Layer 3 of a small transformer language model trained on English Wikipedia (11 layers, counted from 0, width 128).
A neuron adds its activation times its output weights to the MLP's output. To switch it off is to set its activation to zero at one token and run the rest of the model.

Output weights of the MLP neurons that the questions are about. A number n stands for n times 0.0022.
n97: 0 60 171 -204 7 -91 63 103 102 -42 7 145 65 470 88 -73 175 42 -68 138 55 67 81 79 37 -117 52 -166 -21 139 -75 62 -41 62 -94 -58 60 -88 -148 129 54 133 167 63 80 129 -122 -47 93 92 -133 66 -64 -102 -11 4 -173 191 101 136 -31 112 -7 237 192 139 -97 199 -4 -4 28 80 185 -117 -52 -235 -204 148 -152 -206 -137 3 -128 147 127 -94 43 158 -34 -47 -40 -4 -31 14 -3 25 11 106 179 114 -236 140 147 -248 35 21 25 35 -104 -41 88 74 -74 104 -58 93 113 120 -13 84 -153 132 -93 7 83 39 -55 -173
n158: -118 -149 26 -7 13 -113 214 7 -110 -16 -181 -29 13 -32 -153 7 0 115 123 161 -57 -69 -252 61 -37 -79 -90 79 10 -64 152 -128 -345 -74 -154 19 -33 -41 144 185 -110 -47 127 -62 102 -10 126 -81 -12 112 100 36 -17 -76 -17 -153 98 -152 -140 3 196 62 24 154 -41 24 0 -194 7 124 -208 16 43 51 -141 -19 189 -66 174 17 -16 81 -97 -130 -59 -100 102 -47 -31 -54 272 59 204 120 42 7 -75 -133 16 -150 -31 73 -6 -28 181 -29 125 120 -61 -87 -201 -111 -20 71 57 -73 -131 -69 40 -118 88 13 -172 146 -64 -115 -164 -34
n227: -101 -69 20 -134 73 0 65 -17 83 82 110 3 -93 -27 249 50 160 269 -56 -59 -40 69 27 -13 32 121 302 -144 14 -4 194 -114 7 96 -191 23 -90 40 107 126 98 136 -25 172 -88 -84 -86 -20 32 193 105 48 -157 -129 -174 27 55 120 -16 245 -50 -27 217 158 -184 107 -126 281 -109 -106 -24 -68 209 -37 71 54 -7 182 -49 7 -10 112 7 53 -175 58 -243 -138 -102 -159 -43 62 48 -93 37 -21 147 -32 41 -11 22 63 95 169 -14 -249 -66 62 188 -117 21 -141 -162 30 121 -27 120 17 85 -110 -67 -80 52 -109 -145 107 118 29
n229: -226 18 4 -18 -93 133 81 43 -96 -187 -69 -174 83 -34 14 151 -4 160 -176 -46 159 -41 -110 27 26 211 -133 -21 14 -74 -32 -115 34 11 -152 -125 64 -253 -68 197 -225 234 172 23 81 -68 -106 30 141 -7 -36 -133 -183 -58 172 -11 57 -262 -51 -173 -188 -194 15 43 -160 -140 -23 -186 -7 -81 -106 -56 -65 -209 -104 84 -53 -104 -127 -120 -92 -126 17 -43 -71 175 -84 -112 34 -161 -41 -145 -88 -113 -77 -57 -219 177 -35 -7 87 65 -118 113 125 -120 -53 -21 -35 -125 -103 64 131 178 37 218 -73 207 155 -103 -26 -7 -47 102 10 21 207 -74
n235: -11 68 52 11 -64 -59 -147 202 118 -111 51 -106 -126 -133 0 155 136 45 -75 34 58 -128 89 -171 4 -94 -95 287 -80 85 -192 -124 131 115 -267 62 -7 12 -272 4 95 209 -204 155 -173 -178 -86 43 -246 138 -251 -92 23 25 75 22 -183 -36 18 8 -165 -174 -169 27 -86 -43 -24 94 -156 119 -41 92 -121 -80 -51 -88 -276 -88 80 -65 207 135 26 -49 -122 -73 -179 -75 140 -72 -35 -52 7 36 -85 134 7 4 -48 -190 131 151 -251 -11 -37 -170 -41 -178 -175 -162 -90 -11 -194 44 8 -294 11 213 -60 130 -134 64 -155 -15 -37 49 124 4
n250: -145 181 56 141 39 202 122 -233 143 -126 137 -90 10 307 56 88 165 7 57 99 -3 3 -11 -20 -187 -231 21 78 115 -73 103 -190 -116 69 -331 -172 148 118 -42 -66 0 222 30 -183 -213 -100 -61 -27 7 74 151 -35 -104 102 -25 -130 35 62 -20 208 -48 -73 -82 97 0 -51 -3 135 123 -95 -130 80 103 -76 -156 24 -60 39 -7 80 -95 104 -42 -54 -64 115 -23 -47 -54 -71 95 -144 -119 -17 -59 42 119 40 235 -210 -30 32 110 -14 323 -126 -95 -175 -77 94 159 49 -25 -132 182 96 72 92 -20 239 -7 0 18 66 -28 -102 -4 -151
n258: 34 128 42 -28 -96 -70 28 -18 -51 137 -27 -193 41 129 -56 -11 86 -14 -107 25 72 67 56 -36 117 -170 -181 18 -90 -168 -196 -148 236 127 -132 65 0 0 -78 21 -158 78 -115 30 190 -54 243 -201 100 -57 151 7 118 3 68 -256 -4 68 13 -82 119 42 -208 133 -96 -183 100 181 -74 -179 56 -135 -64 97 79 -93 4 -68 0 -36 -298 84 118 283 -30 -21 93 88 95 3 73 63 -35 41 -28 -130 56 17 25 -121 124 -36 177 -116 32 119 -11 -196 -108 7 -7 -21 -180 125 207 -299 -31 -60 -57 88 65 -97 -71 -157 -45 314 -62 173
n274: -83 118 -207 231 -16 168 -81 59 -57 -32 -180 16 -6 -136 -39 -44 -73 20 -26 -88 -63 -3 208 -27 223 -128 10 163 172 68 -36 80 -10 -121 -136 54 -189 -7 -101 45 -70 -9 147 43 -93 -96 -163 112 -52 160 130 -68 -83 3 342 39 166 -35 171 -126 -116 -3 34 -50 -68 0 -143 -49 -16 -71 3 -177 -112 -67 -195 -29 -108 -95 -100 10 -143 56 87 -129 -111 -116 -126 -53 216 -85 68 49 194 13 -48 140 62 -71 -59 -7 -152 -63 -65 -54 125 23 108 45 -125 17 -20 -127 -3 -186 -84 137 -29 144 80 -137 -84 -43 106 -58 -128 147 -95 61
n292: 61 -60 -7 -132 210 -65 -14 -178 107 -42 -78 126 -84 195 -3 343 60 56 -81 147 81 120 10 23 65 109 21 -52 -21 169 -56 58 -78 39 119 -24 -310 -55 132 179 270 -111 15 -20 -79 4 -167 89 -3 -56 -28 -138 -356 131 -63 97 -80 -128 282 21 -94 3 -7 178 -95 58 -13 88 21 62 -173 206 -11 -194 0 -113 -22 -6 -96 -93 149 90 99 -85 -52 106 30 196 27 -157 -112 49 14 70 28 104 93 -59 80 36 -70 -124 -53 -101 -101 -62 73 76 -61 -15 -24 14 -160 154 -129 41 -74 294 -116 118 -4 -102 81 169 -7 -70 -138 -109
n311: 77 -158 158 -31 -98 -56 -93 -135 -145 -128 107 -160 158 121 -6 65 64 47 64 -138 24 -87 53 -106 49 -44 25 -207 153 -23 108 68 23 -181 13 37 110 66 -154 -115 -80 -27 -138 -56 -56 41 -45 108 41 -145 157 -90 133 -160 35 -66 66 204 -15 64 -127 121 -53 13 105 -173 -37 104 22 -9 134 -127 22 -160 98 -49 -225 3 -64 -84 -171 72 -247 115 63 99 38 -48 -136 48 -111 -135 -65 81 53 69 65 248 100 10 33 80 98 -52 -85 109 28 -31 -27 -270 76 97 173 -19 -68 -28 31 3 86 -81 -94 -51 -25 22 52 22 167 -184
n323: 22 43 94 189 56 100 19 -128 35 85 19 109 -10 209 -52 -37 -110 -62 -70 -49 -146 203 -141 28 88 -30 -29 43 -120 -17 -50 131 14 88 52 -86 131 -99 -147 78 23 51 -107 -43 -53 46 -88 0 -3 167 -53 149 -182 32 76 114 62 -133 -31 156 44 -75 -83 207 213 44 21 112 -159 -62 -72 106 46 292 -16 221 -214 87 10 61 -120 13 77 57 28 -6 111 -97 13 -236 24 147 -19 -195 -3 10 150 0 -183 -205 -17 -103 137 66 -89 -55 -72 150 -50 247 161 -10 82 26 -10 -13 -22 112 71 -33 -179 176 -142 10 -189 -184 95 -3
n327: -91 120 -77 -93 132 -77 -126 -81 -72 -19 3 171 60 99 -124 120 -187 -6 145 50 130 110 75 131 42 -151 -95 -165 19 113 79 61 -33 141 -117 210 -200 7 -37 105 -156 3 26 -259 -35 3 126 -160 -26 6 308 37 50 21 -3 109 69 166 154 -73 -120 -19 -82 115 91 16 117 -19 -74 19 -78 -233 38 18 -46 159 -154 -9 57 77 -161 -33 -43 86 76 52 41 -9 -141 -27 -91 -68 19 -54 -114 162 81 123 -162 -10 83 89 50 157 -3 -80 -31 198 105 -10 -47 103 -6 -31 -119 82 12 25 35 19 -116 13 -76 -157 76 -144 -19 0
n359: -36 57 53 40 -121 -108 -72 153 96 -26 -93 29 -81 -100 0 159 17 -97 20 113 -184 19 -179 -155 24 -43 -134 136 -179 -14 107 -85 -35 192 7 -68 -133 -118 -47 -175 -102 -77 -49 28 -57 -162 -54 -130 -6 110 -61 135 -94 167 178 -20 90 -32 139 -101 163 -175 147 -78 -118 10 79 -140 -56 -33 -308 26 -181 78 -88 137 199 -155 85 -61 -142 254 -49 44 -53 -29 -25 168 109 -67 -141 40 33 96 3 -50 -106 38 -129 -246 -134 -61 -57 10 43 -46 -13 -79 -40 0 -127 36 -27 -151 -31 -3 -126 -123 205 172 127 105 -67 -82 143 -50 -149 139
n390: 290 105 89 161 11 39 120 39 -10 -232 0 109 -24 14 -43 -89 -15 111 109 50 -195 -161 54 -54 -82 252 67 -25 349 -104 87 -130 -38 -48 -96 -136 -100 26 118 -21 -99 -125 -94 -172 -159 -51 69 -221 -121 158 44 71 116 -14 -18 -25 114 -135 -116 178 76 75 226 -47 -49 -19 75 148 235 -121 -36 -49 -94 -95 -84 14 100 42 132 -4 -188 -55 56 -11 -144 -212 84 -3 -55 24 52 -36 -241 -172 241 82 -36 30 0 213 72 280 95 -69 -18 -82 147 -11 47 183 -90 168 39 -127 -26 70 -42 -122 0 82 -66 167 -188 -35 -161 -140 119 -75
n427: -53 113 -104 108 -79 -3 134 58 -121 -84 105 156 -105 23 77 278 96 -143 172 -173 10 127 64 101 -120 -7 50 -41 -17 253 -82 -53 -332 56 54 169 160 -167 -54 -3 -142 56 -292 -61 -48 -3 -127 -13 54 197 0 -168 -96 -52 -48 105 -47 -53 87 86 -49 -269 -253 -142 -160 -92 -102 -61 138 -17 -81 -43 41 63 113 -90 73 46 -90 -84 192 62 170 -169 -7 7 0 84 -20 -75 0 24 151 62 -10 17 158 -112 64 -92 133 -134 0 62 -7 24 -143 -37 30 97 -41 -159 -64 130 182 152 -26 -106 -187 -51 -52 -24 -151 7 86 -170 -166 -39
n429: 90 -174 -112 60 -121 258 150 -134 0 49 106 76 41 102 39 51 -29 -78 79 78 144 -13 -74 46 -88 67 -73 -159 -125 197 -295 228 -229 138 -30 -103 35 -107 14 -56 223 -157 59 140 -83 168 88 -141 -86 -78 -93 -157 -203 133 -46 81 39 99 27 129 -65 -175 182 61 -281 -77 -58 99 -63 7 -144 -35 182 131 -31 111 -110 26 -217 22 -217 -192 -31 -14 -52 198 73 -47 -186 47 -128 -63 -3 152 -17 -127 -53 80 39 11 22 -32 50 -146 -21 7 32 259 100 60 -127 -46 190 -45 -25 -76 -202 -18 30 155 73 -143 118 77 138 18 66 11

Each question names a token from some text and the token that comes next. It shows the activations a of the neurons there, in the order above. A number n stands for n times 0.11.

Then comes g, the gradient of the next token's log-probability with respect to the MLP's output, scaled to length 1. A neuron's effect is roughly proportional to its activation times (output weights . g). A number n stands for n times 0.00083.

"P", then "S"
a: 0 1 -2 0 -3 0 -1 2 0 73 0 -1 1 0 3 327
g: -145 -42 -16 -24 115 -50 30 -56 2 -203 -161 -51 66 110 -172 -23 -21 202 -108 255 -65 180 72 122 13 -45 -61 78 -67 -146 54 24 -35 -23 65 -160 10 -16 -38 169 26 78 -25 -124 -35 49 -304 104 169 184 117 263 -16 71 -66 -197 49 -78 -155 49 -96 41 -47 131 -22 27 237 114 98 154 -23 -54 -128 46 -92 -157 -78 -1 -12 -40 109 -54 -108 7 8 25 -60 36 -274 277 -122 51 -6 -15 -86 177 -15 77 94 -126 -126 -24 68 34 -52 207 33 41 145 7 44 64 97 -179 -81 58 -63 24 -12 93 19 -42 11 8 57 71 119 -1
Switching off which neuron hurts the next token most? n311

"son", then " later"
a: -1 172 -1 -5 -2 2 0 -8 0 -174 -19 -29 48 11 45 24
g: 18 -65 10 -153 61 -25 -9 28 -245 -142 22 33 15 50 -252 119 -22 -231 -143 -3 -141 -30 38 -47 82 70 151 20 -40 -2 50 -83 33 28 147 -10 -137 -53 63 5 -53 108 18 -207 18 18 -290 33 -137 98 -53 -142 163 -12 -97 -105 -13 -70 201 -37 -9 61 -66 82 -9 -178 240 47 -315 -34 43 58 -49 37 -174 -191 141 30 79 73 34 -109 -86 68 -71 -30 166 48 -23 171 -56 -37 28 -18 166 -51 49 22 -16 67 43 -52 -138 -97 -10 -139 3 -201 -12 -21 65 25 -48 129 -219 -121 74 111 -138 -99 116 64 -7 -180 131 -4 63 166
Which neuron, switched off, raises the next token's probability most? n158

"st", then "one"
a: 4 1 0 0 -1 4 0 0 13 -10 -139 -66 2 1 131 3
g: -40 9 -2 123 29 -123 -46 1 96 -17 69 203 -96 -62 -236 -43 15 8 17 154 -185 12 10 17 -54 -44 134 108 145 16 -26 59 39 59 -12 -39 102 -30 124 -113 54 -20 57 15 -106 86 87 -1 45 -118 12 -195 147 126 79 -129 92 -126 -198 98 -10 148 37 59 -18 -93 -257 -198 210 -59 -4 71 -6 -43 -75 -96 132 31 -92 157 99 37 -111 100 -11 34 -328 82 -27 -67 -25 -47 -212 -105 108 -107 79 142 -59 101 17 19 -303 -100 26 -182 -34 40 12 17 112 205 129 -26 15 5 -296 41 -85 24 -147 -33 87 -111 74 -65 43 -55
Switching off which neuron hurts the next token most? n323

"ul", then " W"
a: 32 180 -69 9 -5 0 -6 -14 -3 -24 7 -8 16 1 12 -4
g: -117 -2 128 72 -38 -26 9 130 20 38 -127 -59 -21 184 -22 -17 -131 100 106 -54 -4 -169 -72 116 -87 -131 -110 -5 -123 71 -172 -75 4 93 -68 52 74 -131 -76 37 -117 -284 23 -187 -62 -123 105 44 -77 112 -101 19 -200 -232 32 -113 42 -296 -12 126 35 -55 -117 77 -38 97 26 38 -122 109 -10 83 -76 84 60 101 -62 -40 -79 -40 187 -56 143 107 -27 140 181 -58 118 -29 112 116 115 -91 -157 177 56 -194 -26 -6 -122 8 -39 103 -75 -108 -118 -221 47 -9 -126 102 -136 -42 -38 220 9 -97 263 -48 15 -40 -39 68 -17 45 74 -104
Switching off which neuron hurts the next token most? n158

"one", then " R"
a: 11 289 1 34 0 1 2 -2 -1 -98 1 15 452 1 50 1
g: -45 17 -54 272 57 -80 62 94 -144 22 -90 -67 5 23 -172 40 152 -94 67 82 -32 -120 183 98 -59 20 25 -244 -94 -81 -92 24 25 87 73 23 2 84 -35 -81 64 99 78 -25 167 -278 -10 -212 -51 -99 33 21 -31 -97 6 15 -159 -92 110 52 122 71 -101 -108 25 -31 -282 103 -212 54 53 -139 -124 51 67 -8 -60 -25 76 149 103 -121 131 -46 29 -163 49 -18 -57 118 34 62 103 128 -120 92 -102 83 78 -155 126 80 3 -133 -129 2 -211 -160 53 -49 -70 -103 -2 46 -143 79 -13 -63 -86 -20 286 217 -33 3 202 24 -46 83
Switching off which neuron hurts the next token most? n359

"9", then "-"
a: 8 -1 25 4 -1 12 -19 -1 -1 2 -2 -4 88 2 1 -20
g: 26 -21 -185 104 117 -18 -53 -66 215 22 -31 -99 0 157 15 -81 -70 -45 -8 -72 -21 233 52 198 -65 -51 97 -122 167 -26 99 -111 70 -108 -24 12 -185 116 -96 44 -66 162 -44 41 60 -98 -2 56 140 63 -31 293 84 158 -63 -135 64 118 -168 -25 111 78 -127 -135 37 -6 -19 -268 41 153 -28 -152 -56 -41 33 107 -14 -94 -71 -98 65 -148 38 -202 9 78 -199 -68 275 -117 186 16 -121 56 49 112 -66 14 -80 -86 -56 -89 -17 116 -100 0 -91 -36 -54 -134 55 -72 -43 -141 -54 185 60 11 171 -147 -75 86 96 -184 -36 36 85 -58
Switching off which neuron hurts the next token most? n429

"u", then "ham"
a: -1 2 49 0 -7 3 4 -25 15 -4 0 163 -2 -7 -30 3
g: -49 -32 1 -167 94 -19 91 8 -144 39 -124 31 -131 27 -108 79 -25 64 -25 -68 22 -232 120 219 156 -96 194 -50 -25 -19 79 1 72 -62 243 -61 32 -95 216 94 -13 -39 123 -200 136 39 -25 193 149 83 -36 89 81 9 -7 114 -156 208 -53 -20 -49 320 -41 -156 -60 -1 -164 27 -123 25 10 -229 132 15 105 -139 10 70 105 -180 42 33 -53 162 -52 73 -98 -157 -114 -81 -5 -120 -2 -15 -98 105 200 108 -134 48 42 13 -7 90 39 -22 -95 139 65 41 5 -5 181 -37 196 137 -46 74 -122 75 -54 76 109 -109 50 -89 42 -33
Which two neurons, each switched off alone, lower its probability most, in order? n327, n227

"E", then " C"
a: 0 6 -14 -44 -3 0 0 -2 -151 38 6 2 71 57 6 16
g: 88 -22 72 51 97 -72 -14 -94 -218 38 -105 89 -91 83 112 56 114 220 158 -67 -41 -60 127 20 3 -34 74 88 -83 -133 -213 5 14 72 -4 -71 122 112 -79 -105 -102 36 4 -57 -169 -40 113 -190 138 61 -112 93 79 121 69 -84 19 232 -252 -172 276 52 -147 120 32 77 -151 -6 -199 78 -116 -50 -29 203 104 14 -90 -129 -84 -11 131 19 63 -31 34 126 27 -5 44 -250 98 -113 34 -40 -71 -210 6 -83 55 98 69 -36 57 -124 -68 -189 -146 -66 28 50 -88 -1 108 113 233 32 0 -65 -14 -156 -14 -109 -94 -12 -110 89 34 5
Switching off which neuron hurts the next token most? n292

"ull", then "s"
a: -15 149 1 3 0 0 6 -1 7 -48 2 2 2 106 1 2
g: 182 -67 -126 2 14 -50 123 -84 -47 -6 151 -70 77 234 -136 -103 135 -8 -32 111 -5 122 -103 -169 -37 35 86 -51 -73 145 -9 109 143 157 -16 -36 -173 -28 -106 8 174 -64 28 -182 -21 100 103 -20 153 191 -28 -183 -124 -63 57 -76 -2 23 66 110 -223 6 21 -34 93 -41 -198 269 -219 -32 -84 39 70 21 -344 -50 80 55 141 30 35 47 -29 85 57 -95 14 208 27 -66 -152 -103 18 -17 62 221 -112 168 59 -114 -4 102 63 125 112 -23 17 30 49 0 -53 -137 3 -58 -44 70 19 45 -35 48 182 41 -25 -107 -242 37 -22 -58
Switching off which neuron hurts the next token most? n390

"fl", then "o"
a: 1 1 1 1 1 6 91 1 5 -7 4 0 -4 -3 50 13
g: -66 45 138 62 -83 87 7 -1 13 124 -42 -93 241 207 75 135 69 160 -63 13 148 85 49 -163 -32 -36 -180 -46 -50 105 -63 -35 23 -23 -48 -91 -38 125 -130 80 153 122 -46 -45 64 -250 291 2 -15 -126 -100 118 51 80 20 50 5 -85 -155 83 -98 11 40 -8 -101 -11 -125 316 -231 18 74 167 -163 -210 -12 -43 -118 -265 34 67 -21 -124 -125 -72 -121 11 -27 31 -118 107 139 95 27 -19 -47 61 167 21 159 138 31 6 14 154 -20 116 -76 122 -41 -95 -67 -12 -10 81 -42 -62 148 -110 -40 166 159 -67 -59 -91 63 55 -21 32
Which neuron, switched off, raises the next token's probability most? n427

"i", then "en"
a: 8 -1 -32 2 2 4 2 17 -9 -44 1 0 17 1 0 4
g: 150 147 96 -58 65 -40 75 -9 80 244 -85 82 -102 -90 136 -176 -100 -29 19 -62 77 -51 -68 -8 0 -5 141 -120 132 64 -2 -36 160 -40 35 17 53 -60 187 -135 -38 51 25 99 -29 -124 45 88 -63 -161 -141 215 -175 33 41 -162 42 -65 -112 -153 -244 93 23 157 1 46 124 8 23 50 -48 -251 -73 -39 77 -171 -49 -234 164 26 -188 -32 -109 87 115 -20 139 141 90 288 181 -126 13 -35 -169 244 57 109 46 -33 -39 -82 53 145 -134 -57 -2 7 -116 52 -50 4 -157 -100 83 69 44 42 -25 58 12 15 99 76 -124 -28 -30 -39
Switching off which neuron hurts the next token most? n227

" that", then " st"
a: 5 0 0 -35 12 -8 -4 3 -10 -11 4 2 -1 0 64 1
g: -3 -171 112 1 -101 117 35 -218 -79 -160 -141 3 79 290 -65 -97 -11 -121 266 119 82 61 -26 10 -42 69 -132 -95 6 12 96 -53 -175 -63 -59 -62 46 97 -105 57 93 237 106 -41 -20 118 -75 11 -12 132 -132 -183 -42 36 -6 -129 6 -97 123 271 -38 -120 -88 -11 -113 -103 -99 -115 -45 42 57 -17 -80 123 52 80 43 16 -160 -13 -20 -45 140 -140 139 161 -98 -21 -66 83 135 -88 2 57 87 10 130 33 66 0 -188 -5 -44 82 -27 -51 -85 -380 23 -43 -23 -128 -56 32 16 -61 10 -45 46 -108 92 -144 80 -243 96 -104 -116 -32
Switching off which neuron hurts the next token most? n427

"ul", then "i"
a: 1 0 -53 0 -11 9 5 3 -2 1 6 -2 -1 1 5 -8
g: -123 77 -36 42 -21 59 -51 85 -96 -196 -69 -94 50 15 -123 7 -77 -351 6 -38 94 135 -39 118 45 -89 -3 71 -191 23 131 -10 -17 14 -54 -81 -132 -3 -77 -13 116 30 37 37 -104 -22 90 86 -50 78 -67 210 24 38 5 -81 -211 -303 -187 32 28 1 -104 -141 93 -49 168 -256 104 48 -138 -51 117 -29 -128 -52 -37 -289 -142 72 66 85 -105 110 -19 -215 85 -81 -75 23 84 -35 -53 37 83 -95 -4 148 -199 10 130 64 -144 -80 -107 -40 -82 -137 -163 71 -83 106 27 155 -70 17 83 -20 -31 -139 -202 -66 -117 -15 115 -32 -38 -49
Switching off which neuron hurts the next token most? n227

"o", then " |"
a: 0 173 14 -3 7 -2 -9 -7 -6 -123 -1 -32 32 -21 -9 3
g: -119 60 59 37 64 7 53 122 56 21 -131 8 -87 116 57 88 68 -42 -186 51 49 -3 27 14 106 31 -16 -96 -16 -51 102 -66 -28 267 87 -86 32 -181 -35 110 -1 -135 -56 -178 -23 -131 -96 -69 91 317 -26 70 199 42 16 -30 -38 -273 -353 284 -263 -56 127 205 -82 175 97 87 125 -187 20 -42 -127 95 83 -48 18 103 -72 58 -156 -72 -85 61 -19 23 -19 -139 76 -85 -4 -64 27 33 -193 -87 100 -73 37 1 73 -67 -120 6 -63 57 154 114 -50 -81 -36 58 -50 105 19 -60 -62 -41 -146 -47 71 -37 45 182 59 29 42 -57
Switching off which neuron hurts the next token most? n158

"r", then "in"
a: 0 -49 12 -1 4 2 -3 8 -21 1 -6 -7 1 3 3 -1
g: 166 -15 -174 131 -31 47 -48 104 63 -226 -48 115 -37 -216 -85 41 -75 117 -17 31 -171 -153 -18 -7 5 -46 103 -129 101 74 7 -2 -23 -180 -93 -29 130 30 -33 -41 155 -293 -10 -87 93 106 197 -79 63 -134 -17 -169 -179 81 13 11 2 103 47 -43 -169 -32 -92 -11 118 -156 36 37 186 -89 -30 -21 -43 2 -209 124 -136 12 -7 16 -44 -81 105 -44 20 15 -252 7 -239 -4 -146 -90 -36 7 63 -112 -165 233 -138 28 136 120 -208 98 164 -63 10 108 -104 -98 -69 -29 125 109 -5 -24 -94 104 -173 79 33 90 12 41 -68 43 -51 110
Which neuron, switched off, raises the next token's probability most? n227

"s", then "u"
a: -3 1 1 5 10 1 -17 -1 -1 1 98 1 4 0 -1 46
g: -90 -128 7 13 -154 -2 -31 -95 36 180 56 -76 -77 66 -89 -104 134 -142 119 -14 -21 -206 34 -92 134 -16 -119 -83 194 48 -19 106 -140 44 125 37 -112 -66 -30 41 -67 39 60 108 117 -233 -139 109 -109 -27 -26 -37 159 -67 -14 -118 33 -32 -150 3 63 57 -51 189 18 -122 -280 -11 -65 206 26 20 -40 -40 -138 -129 -173 -117 80 -34 -31 -7 -92 -116 -143 284 -220 110 -263 33 -132 33 -118 84 -67 69 -36 -12 -145 95 46 64 296 59 -17 90 -166 -97 -57 30 -1 75 135 61 -4 -20 -159 -89 -12 33 -90 55 -6 150 19 -55 75 -4
Switching off which neuron hurts the next token most? n429

"k", then "od"
a: 1 4 5 0 22 164 -1 8 5 -23 -7 151 1 -3 -7 0
g: 372 -80 -9 -48 -2 49 -20 100 -167 12 60 -6 -51 219 -25 185 213 14 7 -68 202 147 54 -15 18 -8 -32 -18 -78 -59 -11 -168 -30 -106 164 -52 3 4 -155 -134 0 123 -35 -48 144 68 124 101 103 -79 41 216 60 177 -67 78 6 -181 141 108 95 -38 87 22 13 11 5 -157 179 -125 -48 -24 80 -37 52 7 -168 -305 110 59 -132 -108 -190 -38 38 121 -60 57 -95 -95 103 -205 6 81 3 -14 18 31 112 -90 -85 -19 30 27 -126 19 -65 169 23 -49 -111 -55 -84 -91 124 -14 63 269 68 176 18 73 40 -132 40 0 -94 -75
Switching off which neuron hurts the next token most? n250

" Se", then "an"
a: 0 1 129 3 -1 -13 1 -7 -3 22 -5 -3 0 -10 -70 -2
g: -19 235 -95 45 117 -55 -36 -19 -2 -281 -161 -37 -1 -36 -79 15 -188 -111 -106 68 -85 57 60 -16 61 57 48 79 -192 51 -24 38 101 4 -105 21 208 96 30 -142 -47 -71 -53 148 67 -78 210 -85 107 -13 -64 200 3 -28 47 -66 21 175 118 -22 -18 -21 52 -128 192 -41 -29 -170 292 -30 108 -134 91 18 60 -94 64 213 -55 77 -9 149 -122 -109 -84 -1 118 72 -24 -29 -103 44 -118 278 -240 -72 21 -87 -24 197 -13 15 301 112 -5 111 -57 95 -109 -15 7 118 -11 -98 -13 -72 -72 -38 -60 -12 -91 -118 -70 -116 53 117 42 89
Which neuron, switched off, raises the next token's probability most? n227

"*", then " T"
a: 2 3 0 -2 8 -1 116 -251 -22 18 -9 -4 17 38 -1 1
g: 118 36 200 92 -91 -32 118 8 -170 -138 108 -98 -63 -249 -69 55 -50 -11 -31 -144 72 -182 -72 153 13 -131 -32 33 -98 -23 -307 -70 -27 67 -78 -5 24 -66 -149 68 52 86 28 271 -15 -316 214 -3 59 -77 -18 254 -144 -71 -11 20 -33 37 -135 -42 -11 45 149 5 -22 -63 -242 99 167 -28 37 -38 58 86 -17 48 47 0 1 92 -140 16 -108 -193 -35 -69 179 68 -47 11 165 -213 -68 92 -51 87 -19 -120 -35 -111 70 57 204 -6 -30 71 115 57 54 -37 -62 5 -30 14 77 -95 -205 10 -28 -2 -45 -2 -31 128 -14 136 141 -138
Switching off which neuron hurts the next token most? n258

"el", then "b"
a: 0 5 -4 0 0 2 0 3 1 8 3 7 1 22 3 -3
g: -185 7 -5 -76 99 -172 42 75 282 -238 19 15 248 220 6 99 60 -24 -9 -79 -6 3 -248 158 -38 40 36 139 200 -83 37 86 -95 4 -18 -154 25 18 14 11 -76 24 -3 56 -144 328 14 -35 188 73 -86 -55 0 -58 91 -29 82 -81 13 73 5 -24 -42 -122 24 84 198 -170 5 76 23 -46 -9 -13 67 -272 136 -79 -63 -88 -39 -117 -41 -160 100 -59 7 102 57 -33 57 -39 -1 -18 109 19 142 129 206 130 49 2 237 27 111 100 -98 -7 -70 128 -133 3 1 71 -142 99 57 -63 -51 20 -38 13 -111 47 -176 -73 -67 206
Switching off which neuron hurts the next token most? n390

"el", then "ig"
a: 1 1 2 0 0 -4 -2 -172 -2 3 -8 3 -1 70 -1 -6
g: -57 -140 8 77 -14 29 -71 -29 -56 -286 -195 127 -35 12 277 -182 -23 146 26 31 -21 57 9 149 -50 -199 -139 106 73 157 -155 -3 -96 18 -55 42 -65 -187 140 7 115 -92 -1 -5 -237 82 41 12 -261 46 14 27 -47 82 -151 -37 -24 33 -214 35 -159 -57 -40 94 -112 53 -203 -1 -58 104 -86 103 112 -98 -47 -139 49 -79 -144 -29 137 -119 77 106 -147 -68 -200 282 -114 -88 56 -44 46 -19 -32 125 39 126 15 -16 33 152 -182 61 -83 -70 -13 -85 85 102 -64 111 -173 -22 2 152 49 1 -14 -36 18 148 81 56 99 8 -45 29
Which neuron, switched off, raises the next token's probability most? n274

"}", then ","
a: 3 20 0 28 3 0 5 -143 -1 -63 -16 1 -23 -19 0 -1
g: 61 -39 7 -34 -24 84 36 -63 26 179 -164 -164 -47 83 6 69 -127 -26 -55 49 -51 265 103 18 19 -65 73 88 95 1 70 -70 -105 9 74 -13 -48 94 197 52 -38 -169 -30 244 -77 -36 -164 -53 -134 -92 40 -51 -106 82 -13 -123 -114 122 324 -202 -2 -95 -44 65 -8 10 192 12 -147 -141 37 -82 21 -295 -30 34 -40 144 71 -78 153 120 269 110 -28 -116 -185 -98 201 -193 80 -49 22 -1 119 -149 30 -155 40 120 -51 -16 5 76 32 -68 -102 41 -63 -54 -157 -13 51 3 84 -140 -77 -103 11 51 87 -70 8 -9 -138 56 -172 -118
Which neuron, switched off, raises the next token's probability most? n274

" University", then " of"
a: -11 -3 1 103 1 1 -1 -12 -3 -203 -2 6 374 -1 23 1
g: -65 33 -190 67 55 4 -51 -30 -51 -23 66 -65 17 -215 -116 -193 110 -13 -117 -96 59 -173 -124 -108 11 -50 31 184 -113 -28 -120 78 132 94 -118 -114 -79 -12 -136 -97 52 -22 -83 55 -149 33 187 -73 285 -23 -205 129 163 -198 -86 37 -51 197 -90 32 -25 -58 105 -127 65 -46 -19 60 83 -94 20 -88 136 212 23 -95 -6 242 36 80 38 37 -53 -104 27 -82 -312 -117 30 -96 -119 105 44 61 45 -16 10 -46 -43 97 254 -192 115 182 58 -7 -138 88 -55 49 55 9 -30 40 218 -53 76 44 114 10 -14 -101 64 -9 3 146 -12 21
Which neuron, switched off, raises the next token's probability most? n359

"ah", then " University"
a: 0 17 48 1 7 0 -1 -8 14 -108 4 -180 18 -18 -2 0
g: 60 124 48 -50 81 51 103 -70 82 115 -32 -105 -77 18 -76 -49 -91 58 -89 -93 16 59 31 -17 -191 37 156 -38 -38 -4 -68 18 -26 43 79 39 -11 96 -77 119 95 13 -28 99 -84 14 -6 63 -129 -33 10 -33 169 142 17 -99 -103 -79 65 -145 -281 -8 121 181 -108 142 -33 -116 -270 1 -119 133 25 212 -56 42 -4 -35 -37 28 107 -122 97 15 23 4 -23 101 71 -122 108 208 270 146 55 184 -15 140 103 -133 -32 102 -56 231 95 -109 10 -280 28 -21 -170 -143 89 -53 -222 151 49 135 71 86 -257 0 66 -33 -70 1 11 143
Switching off which neuron hurts the next token most? n311